Layer 4 of a small transformer language model trained on English Wikipedia (12 layers, counted from 0, width 64). Numbers have three digits each and are written without spaces.
A neuron's activation on a vector x is SiLU(gate . x) times (in . x), where the dot is the dot product.

Input weights of the MLP neurons that the questions are about. A number n stands for (n - 500) times 0.0033.
n4 gate: 367478552515451514378443477586627440459575640599344447556572486473534474678461369630388778571599509551499318590532666721589702319574425333465657488523571390503391541491530315327725494729338484
n10 gate: 574535792395552794252418185546836336491340585523328589641503583545655586416553556428554578427601411434526550301518727459560744377444321558360382301418562472574623545608465253408406627700269534
n11 gate: 560415386472711423369609590386436295440496465318326701293403610422383359465441433475379445366696364615554580489487581561277530457402445456626579628369505400705425363501602654588568632557379592
n15 gate: 625565320486519443593446574307732390535426343421442415410422464777752427508454375316336570559526601385679397337586354682185586190559425501393506453424405672461214472443707356583397562518319571
n21 gate: 632499438603329548408599345601457535622659329295420565438535649387475486485326491585414511397668427585669604390645483441639684533446678624555740458490462648372370649500496443582568423375320410
n27 gate: 438331506740511556388490728415217462379462610507616558640507511611333671488453655488592536410529259499672723605469533530633560349529523314714533445487533715508475485641588381522514594492319768
n31 gate: 313549533461450451450360320501620454397327603658565534497437380603447153456422641600444455332588495623180469572682542412586711509614422713515434486519650597603680515447505251442238442281096597
n34 gate: 548626526565218564235689394371439565537679687476694509537458590455655423302459509354491599255606392564498370273778657576501556381479239598308373367536301497585646557675366775481521502583564460
n39 gate: 645541662254442555687641388401418639533741460580624333534605454393369766398626490511495542467532346583735519421392559522410494389506286600630601470584533463615743528322374581414558593587842570
n46 gate: 547405448612600384367564388402655533517736529536567489311592257478497476482580396308652531589405489600354442767590709556410544299595681430525567083619470600485489569620402648403512712435427505
n47 gate: 375535423658489727523321333477474572337352399641442501493430388612548348682504303282503608413452478565264392668395644524628434545703425525575391468523606493413402526463451685543525511495521554
n58 gate: 398458517566545431580282622414551388420562268384629755351548594400509532564419498472430478582497612663495522316228468533442344316487503465501516502439725549485566572344355564362407520561494478
n61 gate: 314481385691635346540527575365542643490405426493402498420563628725490392428518490437541682437533605509605391591504442566301488528268427629455446479565541649559503530380465625363462922332387363
n79 gate: 562633520596628420348415636510475700527643635568427357345596610509550618445371508599508648512386350437484406589529462405283534666428518534450312391650212231439442405499612208397601572356734516
n85 gate: 376426337574591287448392249267652448440419678632344412450452365348495424508432372582605553494347411612442347615430511580602341391590563368685447756452373654426518417317472509455471295638626508
n88 gate: 509287642623369449742329521611457677526223334439442668430533390424675490752508404688565653431446703299651470628764419461453330375446489717453594574550573398489315520416336511471626516642513566
n97 gate: 589330635246487390421516368705702476524622537269410569550513540489824396829436509656454634498753560384442447675491536288605547579476591550451613472667794443599362593645742397453739565436375456
n99 gate: 736315764455510481605241427626483500529555604440293605565457456581539393297492297422580633577667227476614853261555288583590561606618786292575779530628572505446362558392615368528500357374618439
n101 gate: 363468492406274568499568432456427476241515385351458514578590266435415600621485699453527601634519317661575562463475493547303674522643671380702409330461489439508507591503621270610741316623440544
n104 gate: 646622402225537372454374642352433311555460343285644472388611424458368674737695192490470422482520529552516581555662695672614501529441537444516567552510466376562509459408716622530505654553336442
n106 gate: 453566456236622705746425584667522666414529505537313479435449352448485528588379456603541553745381304511524712430618349624577527483613681503419628484497395609390101284370481192509429458599546534
n109 gate: 268624575494424423551404457593427609468476505243615514516481644456268566258664653583564395423423487707643590646309524442450639421504522461722319513513479677517486571599441428634262658881359512
n117 gate: 327441601400516506584466536374339247449288563582361463548782604590535262355568406476502295398682330483532485436664450309605587403425385423357273496503560533500557646609526484502628637300614473
n124 gate: 358653601440396632698469485543646316429407398701627458494565436481602241489671499503329449353412449584426308632429521283570752508549346814400480317473769664683455648567572426467383640435373491
n125 gate: 437402324529476427452229441716614520477485510299542631378536657542375742364479525624449393600807423410438276257437584622596301384557492472705687469519315520516388497482553346562442438603400345
n145 gate: 468499582557687506380532264436452317467553673523489602646670566377513625299386377459448395421675356229468656564474540328431210506662772414634505366527643624525360524593477379478596561467390369
n171 gate: 318409476560489251494377316303685300328507634440538632469232228549404337559402457611489628390483482590468271588563571784476447581678511544310359453637519657437485528431556263451227692630501444
n175 gate: 524600470555457609578513263444413468409315469497343481468639599477352356384457464662640527530608424449735684564471281501229432349397429306379465629339468544370315410559716671535526559482670520
n180 gate: 352514701730491571297252518676580451500481628381248433491631387696607462369525495562602467238515475611612372601530478497437434599325317524500497543498702480626330420387452637040484615491489476
n182 gate: 406389552923495597453628543511405633673690574522417319758472455428476551421573324556703351566476403513358345575445701449333467500347581692741698527437516514347798601433624471537478452450532298
n185 gate: 653409475572473558833458379390525597662309406730251557343406376541420342378601469743571519468252494526444649518626477768551583633607682615412519401519715617543458669711620352468251507641553393
n187 gate: 513752415491438396632511507457397537350480337581452704700735608808362357495507446357455667512624204557605692419584389506468525403328437496634403498374375510458378611354497457323318585688493397
n4 in: 464442556429831706563369421539409556339568395408323447531499434414608291531743451386403428489386490551417609426542653528530372645635572587347648610606363464598526680455435527465287502423576333
n10 in: 195520425557411479491292700501259537511418662676473595559677393516476606348216535535687488595529454445798632499295448416303430549451571422538270655621447449596470517380602607638405333352631604
n11 in: 380341275446663491567446479428490324377540519560542489393551515379321340424453670524573489587616449701488471529534551588227441579347478576546473458535630549643644234550597546406767463485325683
n15 in: 584411451467635387625351699422491398452502346531189601453359380566652446408678446607265651552613686567665561376446409602199636349491405481520475592403406520333432544414780456544428374567388554
n21 in: 482668356552463574537446407546466429477589251143598529482565591242410580330361471486565471453592567559532565437565509389520556639560780684526771374555540610444281612598295589586675427463502429
n27 in: 605454402583585614517473577475555300674564446522416491520469488311420586499555499531461425452311378422451622564477564654532312422199555524611350592691435355630561548517403717468267474338650770
n31 in: 382644605590744420582580558427448543577561599421643389557427437580535745501428344307397654683529624597667381536398291549410545437410501523384518594586354317495321482504650618492340310561642593
n34 in: 609333493508565662682539613381385318338273284331559470573436611556560588609669427470560558519419557694550476784221457548511574459639289450618550542599548520492306465556442229396645435261493570
n39 in: 567509497356352543676497599292401413376514381492205329472390448354595330443505348520605384313608508395481381521562639378422474698423664350502352431321758689484544392587477357438304511360433536
n46 in: 330367609609431478508463615286359401531612556326406557567660751290569657235555633423520428493690404601542458569545529318308416631248591556448556665373594317657628567670585518666418504469550439
n47 in: 497579396552445465521633786389610522605540668537458415439478603535512498328199555536525458269543593626460487747539458256507688399423458633731695569494443483434396499461513643601537379600487706
n58 in: 527413597498638602607312419295565340550521371448604500436635708521568478599473446563604281482608698803572480374366447343542525494501288479652517503678662638647528755516539464359368564671469697
n61 in: 537547230633427521591547586534640457410394424467751576545459422480801304644513519357601485427460541473642412201405379568334457643634532565513389309474490531512333623392360631406465638721535530
n79 in: 249584548501519371446413579397500643549523533609615492699493629412564469424094474450501547534305354433456378294525670639312530663484402474522424443507215419560358512644487337446572596399646412
n85 in: 429585623466472430591730610478465442694528423553655415445396598592452621553728616429280507295544625471420293508460516269413574471223301631453613520511690544529590480480698390398354693332404456
n88 in: 372463440438429564399673348428470395398615532429461557633502287532438451497615457385454498481530465648494299455518393716596834482638368610338541536323476493497468486473543405543654398626495328
n97 in: 584450492908565484445601276110795471639297667690580766437298423555282542476591429447443465561262392446462585402643593419525496394580546478766828396494526609542377541497560441402658505606425475
n99 in: 508612768403233332486491497496624387594522316676450388725430474676549259492626234348320296389687304311664585239477372602510433392669577273624361439881655324584324451611368403371628697782552606
n101 in: 560348579457663352334595556535522427520564500522539617580505785416491355528681613518581431524404690297577807734552597415619478394440324516416420635416582509607705443658544583524405657478664410
n104 in: 634453517350601315404396559412504483548545353428628394394605362400303639676731268324602441419587667511583701355663740458549404603388560503649381562540588364651684439438616467522354751500543363
n106 in: 289281425643524440618623436639580601549603308536333579743606560246500471769438659379520431470484630347516427354317402397486563540527468617482474412593428826574663679362500604310537557341348366
n109 in: 268477688550337386509682272341360476399465500386535495695530532546435712307420630688577455506442489436570634679467568450458585457587463462647495641390520502492556349690539568510670616502407602
n117 in: 522397502475469699671709882356404471635421529483471544344396365663464451529401424341202530388559468549533331569714480567795390453570360673375319347392410572612504625289706599531444540547557480
n124 in: 388501571565505598553594360445306490310470419682356594369601295592345509499430582277596454361500504460346443602442541325473543455432763687450534463313864667460461611630673357430496504528558531
n125 in: 440291570473630584413599771428393448674522561604655448410681681494512543238508341517646319411523249438654567471245380360520584464482560533498440641591489449489466490658426517555433247499977533
n145 in: 390446476460520539405552518735511659418384566223414376389435447766406533510604636501596626595531477596623429520567543459370531361505662293298275578327549449477767427253480515198512713499416722
n171 in: 641360447606477516642724686582415421390446498472693506417467728490654631628549457415308542484625341334450542520535635532346573416540565587814550363671647573631430608429398570580658241327441680
n175 in: 530540457520611580600724410529370489347338407592389437462606629353363487424536435698611427349452472427669640522326374460375436508516378264377419623419527568404387477486497675599536567399488512
n180 in: 569378261517321694672390445600461491441281614395439526518543531332411424543711534286526630457641608513638460402252506320459510570717442540480487464630626694419344665661433412577525558385594576
n182 in: 318397584435261751430428287496509593542640629502501379578670615473423577509546525697314585686616462543638521702385695482503310466497622294447208559350687428412429729562340354399546532453458611
n185 in: 388298502470547559510450400331550289398564379459370577419861629535381680518507541603507353560682496484689543332329683256516422638543254755434449556409506416539506616569357608592544673292698447
n187 in: 535621411450342186766601585645449479335578437464329801595805672596527298414546512503400630599553276601384622529606545291563632630349398506736470453281336606389461627370442543361268650603336451

Each question shows a token from some text and the vector x that enters the MLP there. A number n stands for (n - 500) times 0.0041.

" |": 367555498514577520680569541426528439362468575581458528551349519537616641565425707400286322497449688435500566465686421486478483655543420190465616585494709455484498577562413572585508511487434525
Which of these neurons fires most? n125

"7": 544548292520719493568495649538568494380418512664550404573623395487443529311322494507359403479384672376460545368424627538631573450438568333412523425549641457329637572501459552547445609616410490
Which neuron fires most, and how strongly? n34, at about 0.6

" and": 553450569640579661518533535626584515347414544692494424572468388498455686440616782298322346429472544622573335473456593572476318631524449310484379624536541442581550622648419549572574486521561535
Which three neurons fire most, strongest first? n180, n27, n187

"e": 469520480693500456538621547537480490386345363733465505383538722474410342478490570398289476437429647531639572626492476535536675612533457301563497490373510381392683522592468569368368316356501528
Which three neurons fire most, strongest first? n175, n187, n47

"18": 475532413446672479556490607461571484501318544646448448545632552426563745323416541406389452565394907375674468369487693503529693539420683548515428476447587463397420595480389448525513526629551592
Which three neurons fire most, strongest first? n10, n15, n185

" ind": 492544635201399541497695566466514598457601428619502477364570169421529617420578739467396350474394426617471228522469345411420665546541618437425386607552523429375523447563474455627527479476438405
Which of these neurons fires most? n124

"in": 396598428648494376679556593532497560521318404561444415638598564342430636480688364457280404383425668675668552441402531395430478522434484329356439440412491391486537367657444530420476338511436722
Which two neurons fire most, strongest first? n175, n109

"ans": 476530402636544251578508628577365549402417498734468595336517451440421423518538445459431384452285731620661427429531553426513526582612384368633541477561611424540608308604503445360350497371547497
Which neuron fires most, and how strongly? n85, at about 1.1

"r": 435648396597404236427612652565539576543539592407295422651645488481451639467383499564625396509433529667643406510489478429533664784505466477551863462480430390348493478517451534593505343443329554
Which of these neurons fires most? n21

" of": 518590638666569575566442595637582466497369391683461544812569443449382606333483599313440359465415587575467443549412495596539396611575451384428507556454579331508424646714325533453534390532413487
Which of these neurons fires most? n180

"ect": 418604464489400474585466631486626532517570568733517439619503497288342565575650479351404503509361566672655364439423548394626318558608537254528582601476511370535668399555409404521446391400422510
Which three neurons fire most, strongest first? n85, n39, n182

"5": 533549336537719525602471681548529501388433520659507393552619422532505584286391468558457385527395774384512575432344657465631574395432549352419509441543626384365610602504429584610469611517386499
Which three neurons fire most, strongest first? n88, n58, n27

"00": 394651366459619600538505690411536491447389650664424552494646464410425497381520570366323501380497771523609541493511627455614465463515745353502497501507667451397642659428335595560536580562431539
Which neuron fires most, and how strongly? n117, at about 1.6

" March": 579592393648555432575524653557435552494541471573424439491340518280415616396359747441369456452596559554437414429625601606649452708275706331360594600380505459558394440569423494629550545476406551
Which two neurons fire most, strongest first? n21, n11

"ate": 484431555717459413385547695572560537351536532774409599641510568479454575418415565460378435500460829452554394313483517461665495561666571390583486639558613370548502437642487492362439409515622467
Which of these neurons fires most? n125

" d": 378537670558423430426729515565496435465510541581325494595532274540603527508607489294410424385468463482607406382484277528516579589529627254412520572616559357346471388470416385650531498457499489
Which of these neurons fires most? n99

"u": 428503465462609392432679492579567592550463483618369532519407555445522589565457390532319327572373641635708535547536386590530340561439521381422541325467390474430882583676382643400370463521460571
Which two neurons fire most, strongest first? n180, n124

"at": 316612335328538599465539529395614518378613604616524436571553623382548536516547446427463358387442750516640314636479537320528395522643541318414537491367523255533639521518519435622367423442541520
Which of these neurons fires most? n85

"port": 528562413573429458490568582393468480659390448712523567730587568433324625463606632426478403382493723586558252473412617336551426477557480277423629652563545513443468337510425484552450475532393671
Which of these neurons fires most? n85

" t": 430475478452549500337666583530546462462635529663560465514520365328422397384731511372366407497397449435593521395543502624578489518433669295395651626572446530438567367433418457782526642318525360
Which of these neurons fires most? n99

"lect": 456579520427555452560592581453739487479703478611497435619559600303419623460645505270617385554387480683566363630442693358502308443536615247480598430417596459529581503558410417449490392390622516
Which neuron fires most, and how strongly? n46, at about 8.4

"-": 416536497421634529650631600453377507556664544668289404354499474534493656466677667343378378472509578498592587549444529448563436683361544382357440545567608464538668367590334297611586405498623544
Which neuron fires most, and how strongly? n39, at about 4.8

" on": 547505630596538533619534524548798538313481567647597607571621631529547619324478655561301296523549404379462440572581540622532358687496597351345558580525551438521331491562355489521430253612536626
Which two neurons fire most, strongest first? n125, n99

" during": 516629729354599370542450541625517520413339474738536566537417406363482606338524576355419318540417518498327361482457406504562463655561520500353586648453533443434353487673437455478567331553425623
Which two neurons fire most, strongest first? n124, n31

" has": 514613602351580499648474523591572489343364590614448485493457507298460565385766688519359332454393683591660335601537455639442433643562555346548564670596502364518442506501292407605569475567416457
Which two neurons fire most, strongest first? n4, n117

",": 402507466668571520575621494590519462439467526626650532681442386547517683513523769239347356449405585664594446500475596453509487663437472322447508588381550484505484704642415562584571511618467401
Which of these neurons fires most? n109

"rom": 750695497439424480621656610502535558442372523520441470499696498500460577419530717447301391387560427560718219527465479424410573695541475422368511467517503382314442593453389513556464501407407484
Which neuron fires most, and how strongly? n187, at about 1.8

"if": 477557534499500486628505655576468554394646345680303504687799565618404383493508615312343471366391645348494501584520546424577555469581443501413546486474522451479502545584654599432521322416310591
Which three neurons fire most, strongest first? n124, n187, n117

" part": 690600508323438342663538542509380608483643569695497673656503457495397508515400459435419300516353585586584421487677757636456451546363635505322565557449549481458526380418378351583400555438474473
Which three neurons fire most, strongest first? n104, n39, n187

" m": 520619331437430537373725613579614492460440479596464612334583386552376591449583454442341409511472565347715404483489482660469478560527442332386379643523520519262622499516430460722617445390392521
Which of these neurons fires most? n15

"and": 446488421615461480460621689551386542533451584603490604492547376581676478652510520610411348488574341513563397595466434355663566448769532248391674531617484360600557396563448479522348558367367540
Which of these neurons fires most? n117

"id": 481535547503507262611586543483529591400473467450354488567629494479606442524377453527339615615399626564518357353494482401548449692771617299483555551410466329528733571621361475452487346467224588
Which of these neurons fires most? n4

"ig": 434504405439457474492542675506483531527453400537282581566604393452597521644560510607475366514434772361748335592353545529587534250697625419486588529369472535548640533625295513432521484388421809
Which two neurons fire most, strongest first? n15, n27

"hn": 582639399511561485619501630576213578375498325636546381342683453453489519523561521371260523455519513603614602422536565356455564605625433396318519471436522271392316400468356488460450448382358608
Which neuron fires most, and how strongly? n187, at about 3.1

"ch": 437448322563491326705721584538491571637515597672564590408486627509535575464440570476431645410425594557426428400506318530531495568577533371457466480578433293453469360617181432584346540452423525
Which two neurons fire most, strongest first? n79, n61

"11": 449534382471745546525523719489646512456300536643491436501612506453455595265411518481357450450475822357629446432505609525584547497423684376538537370510624481396563602546430557491473583686418582
Which neuron fires most, and how strongly? n61, at about 1.3

"|": 445609530556517479745581545457559480358513645566444495516274399530453526701595585462348274345488764439448431447659512401416686497444441240481362531555539392494475630549379574541559501452396428
Which of these neurons fires most? n117

" S": 476498240518560647407799520526321517391354586589407449556438240611424430429610542471451388441413422359642499563487701407505497712418554429442507595556485362415331371571416460499469429317429429
Which two neurons fire most, strongest first? n175, n27

"8": 595559279503701459548556624524519514425462564653505375606617363502471538304311502471378399480413742458473510433426641519598617442450571345383558451537639428321633580496442586532448612605403474
Which neuron fires most, and how strongly? n34, at about 0.49

"t": 458584347504625379532475608510619579607697518539490709594524545424509532435625435394456470430302732552538452501480405568552488557493398303405581447411378298549693363545549410610366509454334638
Which three neurons fire most, strongest first? n104, n15, n124